Layer 6 of a small transformer language model trained on English Wikipedia (15 layers, counted from 0, width 128).
Take only the direct path to the model's output, skipping the later layers: a vector added to the residual stream pushes a token's score in proportion to its dot product with that token's output vector.

Output vectors of the tokens that the questions are about. A number n stands for (n - 500) times 0.0024.
"\n": 442 363 521 472 388 497 557 564 526 676 517 609 445 450 404 600 397 449 503 671 430 590 380 359 589 634 445 434 377 584 557 423 393 391 562 362 429 429 580 387 508 624 464 548 518 493 404 485 452 237 603 535 437 657 635 457 823 506 433 492 352 428 309 337 626 620 639 633 394 745 422 522 531 524 644 469 309 436 648 324 599 385 681 507 677 497 598 623 629 427 530 657 428 348 394 537 323 487 471 508 616 564 558 462 562 699 707 508 475 549 584 496 469 426 369 439 407 515 560 290 361 418 338 613 677 555 568 302
" who": 574 702 662 577 526 486 428 436 323 466 466 462 656 724 834 611 670 666 471 511 647 351 434 428 544 543 508 511 477 599 541 598 593 274 464 633 558 393 555 452 629 547 541 662 324 418 392 572 325 523 382 668 246 315 506 442 319 392 533 576 586 608 444 515 480 299 398 578 360 519 624 231 410 479 825 569 515 456 371 409 540 365 695 485 708 494 324 530 689 441 415 537 785 503 534 385 497 516 451 476 438 511 412 517 512 409 500 439 577 284 240 475 428 498 393 457 509 673 386 477 269 481 530 468 657 611 733 405
"os": 629 566 606 623 472 442 308 481 166 472 594 367 444 451 607 390 582 447 345 453 526 579 421 523 477 474 353 537 441 207 551 512 360 553 543 515 620 475 594 683 549 574 503 447 527 640 555 554 584 648 646 403 483 329 438 564 465 294 291 614 650 215 305 398 388 439 479 509 673 637 495 319 404 685 531 450 444 548 648 331 413 576 380 478 605 700 406 566 417 414 512 537 458 559 501 354 458 512 662 522 537 558 598 548 462 615 422 331 535 482 509 548 618 758 681 530 686 250 428 496 595 536 375 491 606 682 487 562
"ily": 421 533 646 505 318 535 658 687 179 686 501 225 463 418 458 545 640 310 587 534 736 634 519 564 411 565 402 676 501 587 335 516 635 671 293 757 679 441 449 608 409 659 524 404 561 246 550 122 491 706 336 370 497 386 551 643 448 514 437 424 607 307 359 813 675 423 450 431 442 494 362 396 268 544 900 394 585 571 699 209 173 204 626 521 493 470 152 536 300 728 600 457 566 530 640 631 746 558 290 667 229 527 522 384 307 122 454 769 450 283 508 479 740 477 597 277 682 537 475 493 159 449 675 641 721 665 728 728
"al": 329 418 292 493 412 255 177 538 397 659 527 501 474 415 658 675 450 599 607 633 464 545 402 451 500 389 448 565 561 422 655 441 530 565 552 570 527 394 548 495 557 506 484 421 578 578 422 643 425 292 575 454 598 481 509 593 353 693 625 549 292 544 596 468 524 652 682 573 704 652 622 411 492 699 390 445 680 436 422 375 473 343 586 450 498 290 571 269 414 424 446 312 682 665 434 565 496 478 262 645 463 535 387 595 580 505 509 379 440 520 457 539 665 457 646 544 583 490 478 535 598 488 472 628 243 589 252 592
"land": 591 335 707 624 349 493 463 661 688 613 566 572 553 341 359 698 499 533 737 439 335 555 556 471 378 513 389 501 509 344 600 632 409 682 249 423 673 473 633 535 538 633 540 560 531 527 423 229 460 454 219 680 613 319 657 413 494 780 836 592 625 452 404 753 572 207 260 368 243 475 355 607 352 534 570 582 296 537 505 699 490 478 581 491 644 570 520 408 543 291 617 99 623 479 499 565 884 506 482 612 391 628 419 553 326 713 219 695 466 584 315 549 547 304 345 372 637 446 589 305 269 346 752 292 565 720 190 500
"i": 532 611 505 497 690 402 420 344 435 333 522 496 443 502 563 662 406 441 436 505 488 500 694 490 493 465 511 466 509 476 506 497 276 572 549 511 308 535 461 586 506 479 424 580 449 513 618 593 619 394 683 614 538 405 515 608 512 474 315 663 592 478 424 540 633 571 457 462 570 573 586 471 435 297 463 364 498 503 652 309 511 579 488 386 235 538 580 524 321 473 539 440 674 496 419 672 428 469 572 571 491 374 595 584 384 442 502 502 663 481 562 531 588 536 633 534 553 419 420 378 520 415 228 464 678 474 513 595
" rele": 429 454 273 399 744 523 519 438 557 611 521 488 589 471 660 190 628 558 562 463 603 534 340 519 430 687 538 407 541 365 553 575 757 339 152 528 358 629 530 417 429 700 583 509 368 425 488 398 562 677 328 732 114 299 431 502 484 368 651 385 438 462 521 443 484 372 661 452 585 618 367 363 457 603 843 540 651 184 453 657 426 467 676 584 479 505 475 467 700 415 650 419 470 433 350 503 676 539 585 638 524 481 427 302 331 474 681 685 471 383 403 520 500 653 685 521 445 453 583 586 310 612 627 192 451 466 597 716
"ition": 512 157 641 441 536 365 540 185 693 410 471 571 667 335 503 446 330 143 447 509 757 436 527 464 366 754 333 724 422 587 908 511 569 332 240 598 667 513 584 531 369 467 414 692 413 558 304 469 566 868 407 256 589 316 649 536 503 690 640 488 595 682 510 605 374 507 536 643 731 505 602 426 354 507 671 428 655 521 360 292 494 768 454 545 678 490 387 319 682 563 554 240 557 517 448 603 651 535 461 600 395 348 408 663 587 540 545 415 442 348 495 430 669 314 475 359 503 607 406 540 273 403 550 537 706 325 383 366
"ered": 202 434 547 646 651 345 169 467 468 455 785 366 704 634 452 437 363 140 565 503 689 632 421 356 492 659 233 803 626 679 292 326 689 599 363 640 807 498 676 783 472 556 566 468 486 509 343 333 293 325 633 406 388 294 430 669 434 444 926 248 418 526 572 608 446 83 284 793 685 488 540 146 468 494 567 623 543 548 796 495 445 481 149 436 695 594 381 254 564 366 536 550 667 301 563 598 466 514 684 345 503 574 392 370 481 417 796 581 527 591 488 442 796 177 631 632 494 490 718 327 326 537 677 502 646 511 452 394
"ect": 579 301 531 662 624 345 309 459 408 327 527 648 646 474 412 264 293 417 380 346 732 410 364 485 400 434 499 424 501 460 539 580 544 690 502 397 420 457 496 479 389 230 572 440 662 570 462 400 385 783 489 505 265 627 611 475 718 439 522 506 731 242 674 673 343 403 538 616 529 465 625 455 320 418 452 474 680 426 734 246 538 598 611 611 564 375 361 141 303 612 436 656 515 229 546 440 611 517 677 581 583 696 429 716 539 627 339 378 536 625 512 414 707 566 491 365 573 589 623 290 645 370 540 478 843 566 593 589
"ang": 401 481 502 675 520 361 127 571 513 597 669 503 529 236 517 461 404 382 590 636 404 392 362 409 513 480 378 559 619 586 487 539 545 517 488 480 584 656 583 648 545 831 452 556 634 412 428 451 438 523 435 770 507 405 482 703 466 362 514 452 521 474 448 673 380 669 204 470 497 533 517 315 427 670 576 448 340 484 520 487 568 507 672 457 496 430 466 446 449 572 591 217 420 597 437 560 388 483 629 354 603 409 290 574 434 387 550 516 579 528 451 529 627 584 668 277 616 410 616 496 667 516 321 543 424 644 458 622
"w": 546 538 395 599 465 375 508 515 456 384 479 360 538 314 421 460 613 519 396 486 292 475 520 537 510 533 378 567 653 648 612 494 674 528 392 409 476 506 535 606 527 347 502 709 630 526 668 462 547 493 389 760 541 410 676 432 551 557 642 600 679 573 604 574 296 618 369 765 681 461 405 666 512 517 498 500 360 532 259 614 437 361 497 370 568 469 556 590 403 568 393 571 375 499 538 427 101 488 469 602 422 606 624 338 500 343 523 527 718 496 509 473 499 183 585 406 559 377 443 266 612 454 733 414 480 665 400 395
"p": 663 499 445 460 594 378 319 348 415 411 445 377 450 665 615 634 647 549 594 451 394 484 541 514 551 579 402 524 714 427 426 329 800 647 252 502 438 382 502 600 547 619 478 482 649 424 378 442 525 721 324 747 515 440 754 418 615 329 577 523 539 424 550 602 609 684 593 590 448 482 326 563 343 300 373 629 504 655 242 370 332 505 619 588 421 507 507 453 393 519 581 500 522 516 311 451 312 482 376 537 643 344 556 582 613 611 433 426 655 554 628 521 428 314 460 599 629 505 399 534 520 486 391 633 382 523 491 403
"v": 531 559 585 344 564 208 295 660 446 537 452 469 566 296 420 510 586 492 486 609 425 468 646 568 444 610 488 619 502 547 514 447 433 539 316 396 418 367 485 619 410 614 409 393 659 546 411 618 526 738 208 712 489 211 329 433 551 604 687 409 572 663 515 511 578 620 563 504 553 537 373 473 466 563 458 564 306 578 398 422 696 727 571 532 445 536 518 446 395 536 405 464 503 634 558 728 237 473 377 644 548 472 561 577 359 367 336 764 615 460 620 489 498 381 618 524 363 450 450 360 453 654 546 537 509 597 557 266
"ph": 518 407 557 392 739 365 421 674 506 684 530 287 476 637 670 643 523 551 605 493 649 442 411 303 405 850 434 515 689 379 344 481 730 578 173 604 402 581 550 666 425 885 510 635 504 257 379 686 509 658 442 478 513 475 430 275 702 424 569 389 362 380 488 588 354 491 451 88 506 410 518 594 322 333 470 728 595 701 457 297 505 472 678 332 546 642 561 383 526 334 559 375 486 394 625 551 428 524 422 582 509 285 388 679 509 432 401 494 603 602 536 496 618 711 611 91 983 576 283 382 244 494 724 605 431 423 289 529
"h": 501 365 257 548 473 293 533 629 620 428 574 723 431 705 384 467 470 579 624 594 604 475 592 409 485 502 506 611 818 652 522 414 639 456 341 527 444 612 445 667 555 342 477 701 662 582 762 526 620 467 611 506 573 284 522 138 457 213 505 547 330 582 609 513 492 577 491 368 553 407 455 405 235 507 428 472 413 738 457 702 374 424 441 418 366 681 491 481 539 302 495 339 660 670 566 401 344 475 469 554 388 390 462 549 525 693 324 547 586 591 630 524 501 299 541 429 523 395 562 295 694 565 331 502 520 460 520 462

Each question shows what one neuron of this layer's MLP adds at an activation of 1. A number n stands for (n - 500) times 0.0015.

n207: 450 635 532 753 669 644 497 550 487 444 461 567 425 569 380 609 331 508 494 419 703 476 442 465 372 502 573 342 491 610 537 485 552 549 476 370 458 496 409 421 378 423 617 538 513 568 505 511 439 536 599 647 391 528 254 350 543 398 395 455 511 652 441 543 500 334 477 521 259 614 558 480 323 550 542 542 527 438 424 527 531 458 586 391 474 619 487 442 494 622 648 535 421 512 434 395 527 504 514 386 500 563 647 547 382 614 465 496 494 513 524 439 561 446 602 530 554 519 541 635 510 421 460 436 589 405 578 521
Pushed down most: "al"

n27: 558 579 426 289 371 490 730 443 710 419 446 357 385 519 506 523 505 332 485 546 644 492 457 482 527 609 448 460 515 492 453 588 461 620 281 660 469 552 576 542 440 479 234 289 451 289 491 331 585 557 526 496 662 560 618 639 508 456 614 461 425 450 640 432 596 824 493 540 526 508 398 403 594 469 435 497 637 540 619 521 473 357 445 358 565 448 447 712 610 570 688 292 582 569 467 470 594 399 441 484 455 550 423 646 534 263 518 558 528 535 428 684 512 641 426 327 432 424 583 476 552 346 387 518 527 489 421 698
Pushed up most: "ily"

n262: 301 628 524 537 541 396 511 461 697 528 455 592 415 529 316 684 436 602 576 513 511 449 470 494 406 666 440 504 350 430 528 483 445 523 525 438 440 409 421 526 488 376 386 503 622 600 376 600 477 477 499 498 472 527 646 521 470 517 506 504 399 364 605 374 539 477 462 478 434 554 509 578 517 505 571 512 540 614 518 586 450 544 441 469 557 403 501 602 714 552 383 417 436 446 463 617 573 189 343 441 639 622 574 411 499 540 482 547 635 422 227 547 469 483 504 419 479 425 447 661 537 471 470 605 613 588 486 451
Which three tokens does it push up most, strongest first? "\n", "land", "al"

n45: 478 528 415 387 345 504 472 573 579 540 829 374 418 474 415 530 445 668 480 532 460 455 410 605 533 711 555 435 677 431 480 507 592 457 518 387 404 540 637 444 487 547 559 451 586 500 490 486 592 363 607 646 533 544 617 199 527 539 378 707 619 423 417 558 595 516 729 598 576 441 669 634 370 385 413 423 514 521 420 526 515 582 400 640 493 472 314 542 443 323 457 447 520 453 431 548 524 515 646 258 424 475 395 433 496 440 678 542 516 516 423 710 383 555 393 421 561 502 578 428 598 286 522 653 484 548 510 333
Pushed up most: "\n"

n133: 527 454 388 470 521 516 464 534 357 373 481 479 507 571 501 422 635 492 422 473 415 733 479 578 493 441 242 586 632 563 413 511 541 627 494 430 509 474 643 461 383 549 604 605 371 567 536 552 533 691 515 473 520 531 549 487 458 611 533 496 546 534 640 498 466 471 335 450 552 541 357 393 569 538 576 481 326 493 598 477 551 574 529 574 514 492 533 349 510 494 785 616 578 418 407 378 468 394 314 463 457 522 521 400 524 515 266 537 576 311 555 613 485 395 485 458 549 576 438 316 658 575 441 462 593 531 416 556
Pushed down most: "\n"

n230: 516 534 576 543 665 438 391 504 543 758 536 541 498 511 551 510 356 387 570 454 686 575 475 637 411 637 495 465 493 371 493 538 569 421 535 540 400 474 685 471 684 613 598 487 555 376 501 334 446 450 467 424 396 618 340 393 473 327 499 395 417 533 519 362 531 396 356 448 493 699 545 424 449 610 543 641 548 453 598 515 555 369 369 644 444 511 455 459 630 537 488 537 517 427 479 564 488 529 546 416 506 448 657 398 378 577 489 538 472 501 393 540 469 519 589 530 481 504 561 587 433 516 493 448 478 587 290 443
Pushed down most: "w"

n284: 570 446 561 505 510 792 527 344 461 532 575 515 598 458 421 550 470 467 531 444 465 522 463 531 501 350 462 467 485 617 693 470 523 529 434 677 435 517 562 511 568 676 335 561 473 465 535 340 487 522 490 382 568 487 634 457 562 456 411 490 451 565 622 504 572 332 626 497 415 478 486 438 688 468 515 490 431 573 453 576 335 425 538 602 428 421 491 504 527 494 393 598 519 617 507 563 416 318 601 499 549 389 542 506 494 617 424 280 626 585 355 654 340 523 440 434 495 452 310 583 626 440 505 615 527 391 549 371
Pushed up most: "p"

n272: 376 433 426 532 535 463 526 376 479 544 617 298 567 485 512 509 605 403 473 733 474 526 619 511 361 500 547 316 541 561 234 592 484 573 646 370 485 706 757 686 320 571 575 558 597 552 443 491 613 544 301 405 331 635 467 379 236 698 434 526 575 424 471 462 555 537 472 376 553 234 620 617 511 513 537 516 633 374 780 249 562 425 517 470 517 374 460 488 335 798 603 467 457 508 606 387 329 703 400 350 390 452 486 352 408 527 419 433 613 598 604 466 427 469 597 342 549 694 320 567 481 639 510 583 520 445 571 625
Which two tokens does it push up most, strongest first? "ily", "ph"

n202: 479 477 481 614 624 468 506 376 357 568 513 622 419 348 490 567 489 680 471 354 565 479 575 633 732 413 538 423 545 483 484 555 354 505 503 492 362 442 496 455 490 637 498 501 561 501 450 419 543 357 549 260 515 439 507 492 459 469 327 668 509 410 446 392 568 514 477 445 240 644 471 581 486 567 451 491 430 324 381 537 569 644 474 462 487 616 314 506 447 469 400 572 555 451 617 432 595 503 523 393 577 405 479 591 450 485 450 502 648 520 759 773 448 633 472 561 589 528 427 410 368 602 569 646 503 660 546 495
Pushed up most: "os"

n270: 422 552 461 437 601 546 599 585 642 617 477 361 489 454 493 402 424 462 592 341 411 589 372 551 527 540 633 443 452 572 518 393 470 583 419 429 607 505 439 247 458 613 654 607 441 611 544 602 511 602 601 455 385 564 476 402 402 436 697 391 614 407 519 548 425 508 419 517 272 559 309 345 584 574 646 559 430 578 344 574 621 449 478 302 654 464 486 546 571 454 461 714 582 495 293 431 513 404 383 406 593 478 615 591 478 523 397 720 590 557 529 628 422 389 408 513 479 472 473 460 359 576 564 509 524 413 619 449
Pushed up most: " rele"

n253: 658 392 586 539 544 456 500 485 467 542 699 488 303 480 526 677 468 541 445 411 491 488 633 377 734 543 501 341 475 598 486 428 548 440 656 464 386 645 364 615 600 453 327 525 580 510 467 360 424 533 502 578 633 429 552 390 618 644 532 359 682 498 484 447 451 404 628 622 264 495 457 456 519 385 468 342 445 529 486 399 631 530 490 703 540 413 506 465 611 662 551 450 485 407 487 488 406 589 620 471 488 442 556 631 538 404 459 413 360 528 438 600 653 524 602 525 426 465 376 379 505 535 411 503 476 434 489 446
Pushed down most: " rele"

n1: 466 459 464 665 474 388 361 394 513 565 500 551 459 430 591 576 534 616 408 512 476 563 439 507 618 567 340 478 518 513 551 480 319 452 492 572 525 565 473 472 519 509 378 512 525 561 416 589 484 508 682 493 337 523 612 548 344 366 455 599 449 348 485 368 607 519 490 607 424 535 555 528 552 449 526 329 455 444 497 507 620 587 516 592 578 508 408 826 490 344 554 465 663 442 522 541 345 639 526 525 463 566 470 581 630 485 588 223 484 558 532 642 449 450 429 507 459 529 376 633 337 546 432 607 592 407 436 583
Pushed up most: "\n"

n369: 488 451 575 512 521 556 484 549 402 641 546 514 507 277 520 415 458 416 519 650 609 497 485 357 602 587 413 741 644 548 680 520 389 435 412 497 489 589 578 370 555 461 702 475 389 406 472 395 318 459 405 433 400 650 350 814 458 574 571 490 463 589 669 488 505 465 323 550 432 594 520 509 423 604 505 536 370 680 568 533 557 329 571 474 427 469 408 402 596 348 474 475 560 637 598 411 497 362 465 503 574 463 408 503 615 465 628 488 633 385 495 343 483 618 475 609 318 539 511 577 494 465 385 294 587 540 495 576
Which three tokens does it push up most, strongest first? "ered", "ang", " who"

n52: 519 528 499 535 469 537 434 424 618 381 624 501 385 546 515 531 563 380 454 600 468 495 590 491 508 695 547 467 494 415 747 572 471 463 524 523 564 406 377 578 374 459 461 463 505 551 420 573 461 476 568 354 527 517 434 345 350 612 429 436 522 496 590 573 660 419 474 562 454 521 512 510 371 613 323 478 531 589 494 465 415 436 531 572 482 530 411 689 579 472 384 501 529 316 411 416 489 442 552 442 444 391 535 541 606 535 681 513 573 490 498 559 564 613 452 434 284 552 485 521 525 477 302 485 555 506 514 617
Pushed up most: "ition"

n226: 418 637 568 530 302 540 505 426 620 512 569 515 553 365 562 415 348 374 587 396 511 385 536 482 411 529 507 584 412 510 674 728 620 413 470 506 357 487 597 431 474 328 352 585 552 406 504 417 537 550 445 580 438 519 611 588 499 568 376 188 416 573 445 806 641 609 612 511 454 703 536 492 337 587 580 522 666 665 470 476 598 567 327 535 504 486 435 422 520 488 277 454 527 286 704 491 363 403 689 370 457 543 398 395 439 374 548 350 323 602 483 504 651 606 740 492 569 599 551 728 319 625 450 328 445 584 393 584
Pushed up most: "ition"

n98: 501 519 585 650 490 418 501 413 574 531 435 544 529 497 509 608 386 494 598 505 428 484 368 633 415 370 486 570 571 537 333 584 442 542 524 518 623 337 471 353 402 320 423 444 421 665 546 488 347 352 498 566 370 391 426 581 538 521 465 541 339 538 527 476 449 600 553 414 643 550 438 406 401 578 406 475 579 435 546 667 612 513 407 784 543 453 547 453 438 622 644 438 434 497 561 533 516 474 425 504 467 617 568 445 591 580 502 671 407 567 408 448 457 421 424 482 526 497 600 498 563 667 454 520 475 500 475 540
Pushed up most: "al"

n279: 528 382 583 468 460 578 383 402 654 592 348 531 656 375 404 237 372 402 708 684 348 546 525 319 340 386 484 425 555 488 552 680 592 468 503 444 550 460 456 489 417 598 542 447 535 659 598 485 487 553 396 587 477 522 535 348 444 557 560 431 225 565 315 703 429 450 597 681 669 456 490 665 542 754 298 429 431 452 523 433 661 549 440 710 517 611 479 493 522 611 418 422 414 504 719 567 659 628 495 324 615 509 357 627 284 461 431 223 568 463 464 323 500 604 741 498 529 345 570 583 457 676 498 219 458 474 445 562
Pushed up most: "ang"

n380: 532 418 355 502 482 528 580 468 552 432 576 567 482 497 671 577 425 532 550 503 613 635 475 463 440 521 542 450 494 590 568 500 456 654 491 563 526 560 470 546 470 618 559 632 503 570 480 581 549 515 633 267 389 447 448 382 516 478 354 482 393 502 426 531 379 385 574 458 437 374 463 424 581 720 385 421 396 476 524 563 534 443 440 416 656 461 653 372 374 555 615 703 565 423 629 377 489 450 393 464 500 548 553 531 600 547 521 260 410 507 390 601 589 391 527 498 453 441 497 486 432 517 449 463 622 521 533 457
Pushed down most: "v"

n73: 477 542 465 529 552 502 428 513 388 595 561 572 576 503 455 318 517 673 515 583 512 328 438 444 408 263 481 623 481 728 590 598 275 208 518 615 741 245 729 597 481 693 469 626 433 453 595 418 435 433 359 479 577 569 469 620 545 613 703 357 450 694 433 569 434 471 537 564 550 365 496 390 403 590 483 547 432 420 500 438 567 535 486 508 490 549 541 363 529 599 361 453 489 460 557 499 570 711 311 307 614 283 494 421 412 437 379 620 397 496 529 424 595 505 383 558 583 601 537 500 398 669 449 393 631 537 546 524
Pushed down most: "p"

n377: 519 540 503 454 648 542 461 487 451 530 491 478 450 518 366 561 499 328 468 555 602 426 568 584 435 553 536 411 496 447 486 444 402 501 342 490 632 404 490 520 600 559 645 498 476 475 391 535 402 569 474 409 388 358 551 457 449 525 580 469 493 497 581 609 649 624 594 566 598 587 439 281 432 466 367 494 479 476 577 618 426 451 468 555 505 389 429 564 489 570 521 565 478 540 566 526 461 488 621 509 549 590 628 435 448 433 515 592 505 557 515 375 440 622 621 385 484 514 484 587 445 249 545 573 623 437 497 409
Pushed up most: "ily"

n115: 656 561 435 415 570 496 504 533 560 536 522 594 565 419 538 424 533 501 645 493 529 447 408 583 552 320 382 483 605 447 519 473 676 625 507 588 513 494 554 476 581 619 382 566 479 464 467 423 637 456 280 359 677 466 345 445 577 342 533 602 449 407 365 398 558 443 403 631 568 562 513 496 580 381 360 596 511 457 510 415 432 585 510 203 395 578 352 456 472 536 484 404 473 446 599 528 681 561 542 552 445 439 510 355 497 337 408 535 428 662 650 671 634 491 595 572 446 480 456 495 479 633 536 654 389 542 396 417
Pushed up most: "ph"

n376: 628 454 539 480 515 559 506 462 449 341 534 502 442 504 523 326 285 573 357 306 504 565 372 552 606 597 464 515 607 492 382 559 437 413 635 312 247 372 404 417 615 558 649 402 525 544 605 599 729 447 642 587 444 530 486 475 482 486 569 587 631 524 408 607 488 427 590 424 348 511 471 473 627 678 635 477 398 512 576 332 328 467 351 475 395 504 424 477 470 605 605 369 315 469 745 421 571 596 533 628 476 438 435 542 478 685 401 446 605 661 658 386 581 691 553 417 639 369 493 551 455 655 519 524 378 589 303 465
Which two tokens does it push up most, strongest first? "os", "ect"

n135: 546 402 471 366 484 410 442 571 637 463 400 451 449 574 658 376 522 629 224 585 485 432 542 625 635 427 592 471 409 394 650 580 484 589 523 503 496 712 396 572 520 736 143 542 581 556 358 641 704 596 519 506 481 598 574 398 583 483 372 703 406 512 387 375 333 552 664 444 329 598 435 536 404 494 509 385 371 420 614 530 375 275 462 597 587 622 694 494 418 573 378 502 502 446 530 569 506 518 510 503 268 419 470 612 549 473 369 474 264 594 355 468 559 571 530 417 578 403 475 445 547 611 643 618 576 305 632 499
Which two tokens does it push up most, strongest first? "ph", "os"

n295: 534 622 375 507 356 472 388 496 468 496 520 546 494 431 497 421 486 576 579 331 602 490 616 480 562 611 485 561 486 370 602 500 346 301 472 528 390 273 446 455 460 428 577 625 648 481 393 585 477 430 611 531 641 674 572 453 408 540 387 602 609 350 488 500 583 361 511 376 529 612 542 352 587 723 516 640 456 426 429 426 566 572 586 500 532 541 706 447 563 368 540 440 540 429 506 531 382 507 419 415 547 439 522 398 527 498 544 661 421 309 450 556 512 540 487 367 633 465 533 522 438 438 577 457 515 582 646 534
Pushed up most: " who"

n151: 393 454 478 280 450 530 628 465 475 702 488 600 462 378 353 456 474 498 331 609 517 505 520 356 694 637 408 518 517 464 531 549 346 589 504 428 430 500 439 554 591 532 449 485 434 599 524 664 316 500 490 439 682 573 633 436 443 485 430 423 486 477 540 458 524 502 457 433 316 342 577 527 677 594 507 618 645 587 554 489 615 529 653 502 445 541 486 319 453 492 425 658 557 511 420 516 474 488 645 430 460 450 568 432 487 417 546 457 593 539 574 554 475 621 518 589 440 424 466 584 272 369 598 577 514 438 414 518
Which two tokens does it push up most, strongest first? "\n", "ph"

n112: 451 536 384 513 329 597 581 571 555 623 455 608 392 491 586 328 600 473 589 453 521 444 473 587 504 494 751 266 446 584 515 538 270 541 434 460 408 441 452 512 366 605 408 373 445 669 549 639 614 510 564 539 378 398 461 526 563 573 443 539 535 428 410 354 452 617 473 592 275 645 645 743 560 393 461 398 399 570 523 398 523 451 494 617 560 643 612 723 654 510 349 565 671 392 458 400 570 421 404 199 701 472 592 472 432 350 578 420 422 576 475 564 464 617 477 402 569 477 561 637 323 253 406 494 562 406 736 611
Pushed down most: "ered"

n234: 604 569 486 388 680 473 395 397 568 488 319 543 465 531 516 465 559 605 537 580 328 459 604 495 790 385 512 463 622 612 431 516 586 566 508 425 620 370 451 533 531 525 470 529 515 547 491 438 440 446 420 490 531 547 578 365 578 730 452 663 507 365 583 506 595 528 609 562 495 475 472 427 539 326 540 432 485 483 392 533 621 603 549 257 526 472 538 499 545 362 493 510 623 516 450 539 596 499 458 550 607 480 494 449 504 479 421 481 366 500 581 543 494 581 520 451 493 377 451 492 576 458 438 486 294 472 423 349
Pushed up most: "p"

n238: 508 460 393 581 608 786 454 432 428 423 541 390 611 671 473 602 384 535 487 595 372 357 426 423 767 456 490 503 487 417 542 501 583 567 538 359 537 529 431 570 424 424 579 483 546 363 481 435 412 492 351 459 542 472 490 626 496 398 611 334 567 555 680 678 454 493 474 573 453 524 489 461 477 656 649 575 523 544 474 598 405 517 383 472 544 699 587 438 377 494 374 445 453 566 318 695 510 450 491 642 628 600 351 594 501 615 478 326 440 622 663 444 476 318 637 460 358 524 458 507 597 588 281 537 524 277 344 549
Which three tokens does it push up most, strongest first? "ered", "p", "ang"

n142: 312 583 441 563 681 634 390 477 486 542 538 606 564 404 538 210 706 436 560 324 465 437 548 567 589 665 749 370 513 395 436 634 486 480 316 610 521 656 498 368 585 609 539 396 594 378 459 435 545 439 472 385 479 502 380 548 449 579 438 364 493 533 618 492 630 588 497 320 544 681 538 519 621 398 446 545 495 571 518 678 473 490 631 580 440 445 605 446 444 496 463 478 475 605 559 535 404 515 322 495 475 362 480 651 406 462 604 612 412 546 476 545 653 426 416 614 348 540 549 657 193 522 574 378 396 487 390 510
Pushed up most: " rele"

n339: 524 553 496 354 390 348 409 329 662 376 434 497 666 412 387 418 340 388 743 513 431 532 548 362 404 457 556 460 533 480 398 564 582 360 376 423 603 563 429 589 465 686 133 637 632 665 495 508 628 463 498 589 634 516 542 524 481 527 605 555 484 539 323 488 590 433 628 574 488 370 464 603 361 426 429 672 539 717 468 474 419 481 315 572 370 645 555 559 383 549 500 400 479 630 519 404 466 427 590 486 452 781 663 415 520 606 559 527 587 463 341 677 406 552 465 445 538 365 620 405 448 401 519 553 582 542 470 449
Which two tokens does it push up most, strongest first? "land", "h"

n244: 443 523 340 371 306 480 508 583 453 621 457 281 388 461 378 589 551 264 645 458 571 489 472 592 480 488 495 553 452 665 363 435 590 335 456 306 408 621 408 478 503 570 564 508 515 376 488 620 560 389 660 487 649 537 665 457 368 408 491 475 391 396 681 417 441 633 511 475 479 690 421 469 619 524 615 553 408 561 411 486 624 506 378 522 611 447 629 482 590 497 546 332 571 619 436 503 434 355 523 587 717 546 631 492 480 589 516 550 596 491 454 617 400 620 507 432 589 386 479 459 649 357 386 594 506 512 440 485
Pushed up most: "\n"

n305: 385 495 517 494 553 450 604 442 498 525 285 574 594 507 473 583 640 571 416 387 558 518 506 449 495 410 551 411 407 660 456 525 451 445 403 477 461 539 475 484 618 480 609 498 489 533 464 674 522 565 546 523 385 434 344 619 504 477 430 764 491 602 488 525 604 632 495 598 410 547 407 307 645 489 568 613 419 461 507 523 646 406 377 499 585 472 458 345 547 452 447 535 648 443 548 616 491 547 654 437 522 316 475 400 480 617 651 490 507 425 452 509 391 481 457 476 410 584 391 489 448 506 263 499 561 474 590 366
Pushed up most: " who"

n333: 543 579 503 589 470 403 625 639 361 755 699 549 453 598 628 576 523 466 671 483 512 460 493 390 408 620 385 452 370 428 357 608 613 582 488 575 399 498 535 314 528 486 392 503 350 491 389 616 607 312 525 676 271 402 485 539 525 668 523 444 614 422 627 305 536 565 498 573 370 500 388 661 338 393 541 536 385 600 376 387 584 560 525 496 378 408 421 573 395 575 401 365 553 447 383 629 461 671 528 427 468 552 429 419 557 448 676 534 664 672 375 464 417 565 501 530 464 572 519 497 455 506 494 397 461 615 693 346
Which two tokens does it push up most, strongest first? " who", "\n"

n147: 772 403 457 580 570 660 350 648 572 501 517 458 471 513 319 698 599 548 522 481 447 521 595 568 395 554 624 533 467 538 697 475 449 490 570 444 504 443 547 339 426 546 485 483 503 505 584 453 463 528 550 350 437 585 646 572 511 459 448 355 421 633 550 618 306 549 393 465 448 586 415 411 562 567 531 509 391 345 470 400 586 449 561 582 292 477 524 605 707 589 406 723 518 588 505 270 377 511 402 414 519 476 377 519 655 608 585 480 461 491 359 464 517 436 445 627 528 563 740 530 246 426 377 508 406 592 500 493
Which two tokens does it push up most, strongest first? "\n", " who"

n86: 260 297 310 725 544 470 422 560 395 622 441 641 528 601 333 464 779 390 431 498 643 506 398 563 413 420 450 629 549 592 508 728 414 370 530 387 583 526 341 400 483 578 661 553 586 499 614 360 613 509 451 459 288 741 651 391 626 594 467 376 470 565 560 518 413 455 649 626 639 441 540 625 574 593 332 409 398 432 566 471 594 487 717 394 428 349 641 413 477 212 328 465 416 441 488 467 494 635 354 562 499 382 592 741 480 302 472 537 417 676 480 560 631 514 477 473 398 618 316 479 602 506 391 460 495 562 662 641
Pushed up most: "ect"

n248: 673 616 466 332 613 563 564 503 457 753 393 414 508 488 396 309 433 370 598 359 523 439 382 467 333 458 391 426 516 359 630 363 599 549 458 543 563 389 455 448 538 363 444 405 290 550 518 577 335 530 532 420 513 553 573 450 331 548 522 487 490 492 517 354 590 410 604 520 361 552 377 499 426 466 609 556 346 520 520 563 671 525 424 577 426 674 541 583 550 485 512 511 363 555 546 662 516 630 602 378 326 463 528 503 701 434 531 599 619 654 579 574 525 572 456 521 516 435 536 592 617 506 577 523 621 395 369 523
Which two tokens does it push up most, strongest first? " rele", "os"

n303: 363 456 476 727 489 657 483 556 463 446 577 682 483 545 492 365 455 570 569 615 520 462 462 374 618 197 487 563 569 484 405 522 532 475 463 607 394 470 605 344 463 516 451 564 567 433 616 429 572 684 450 444 573 528 542 520 404 474 483 611 543 584 576 556 589 429 523 577 487 406 506 430 426 702 539 621 337 454 340 457 486 636 465 425 624 511 630 433 388 441 334 481 569 575 625 530 522 342 406 419 327 464 646 511 284 618 623 454 534 552 586 468 519 437 398 544 468 540 521 378 457 502 521 484 562 512 305 583
Pushed down most: "ph"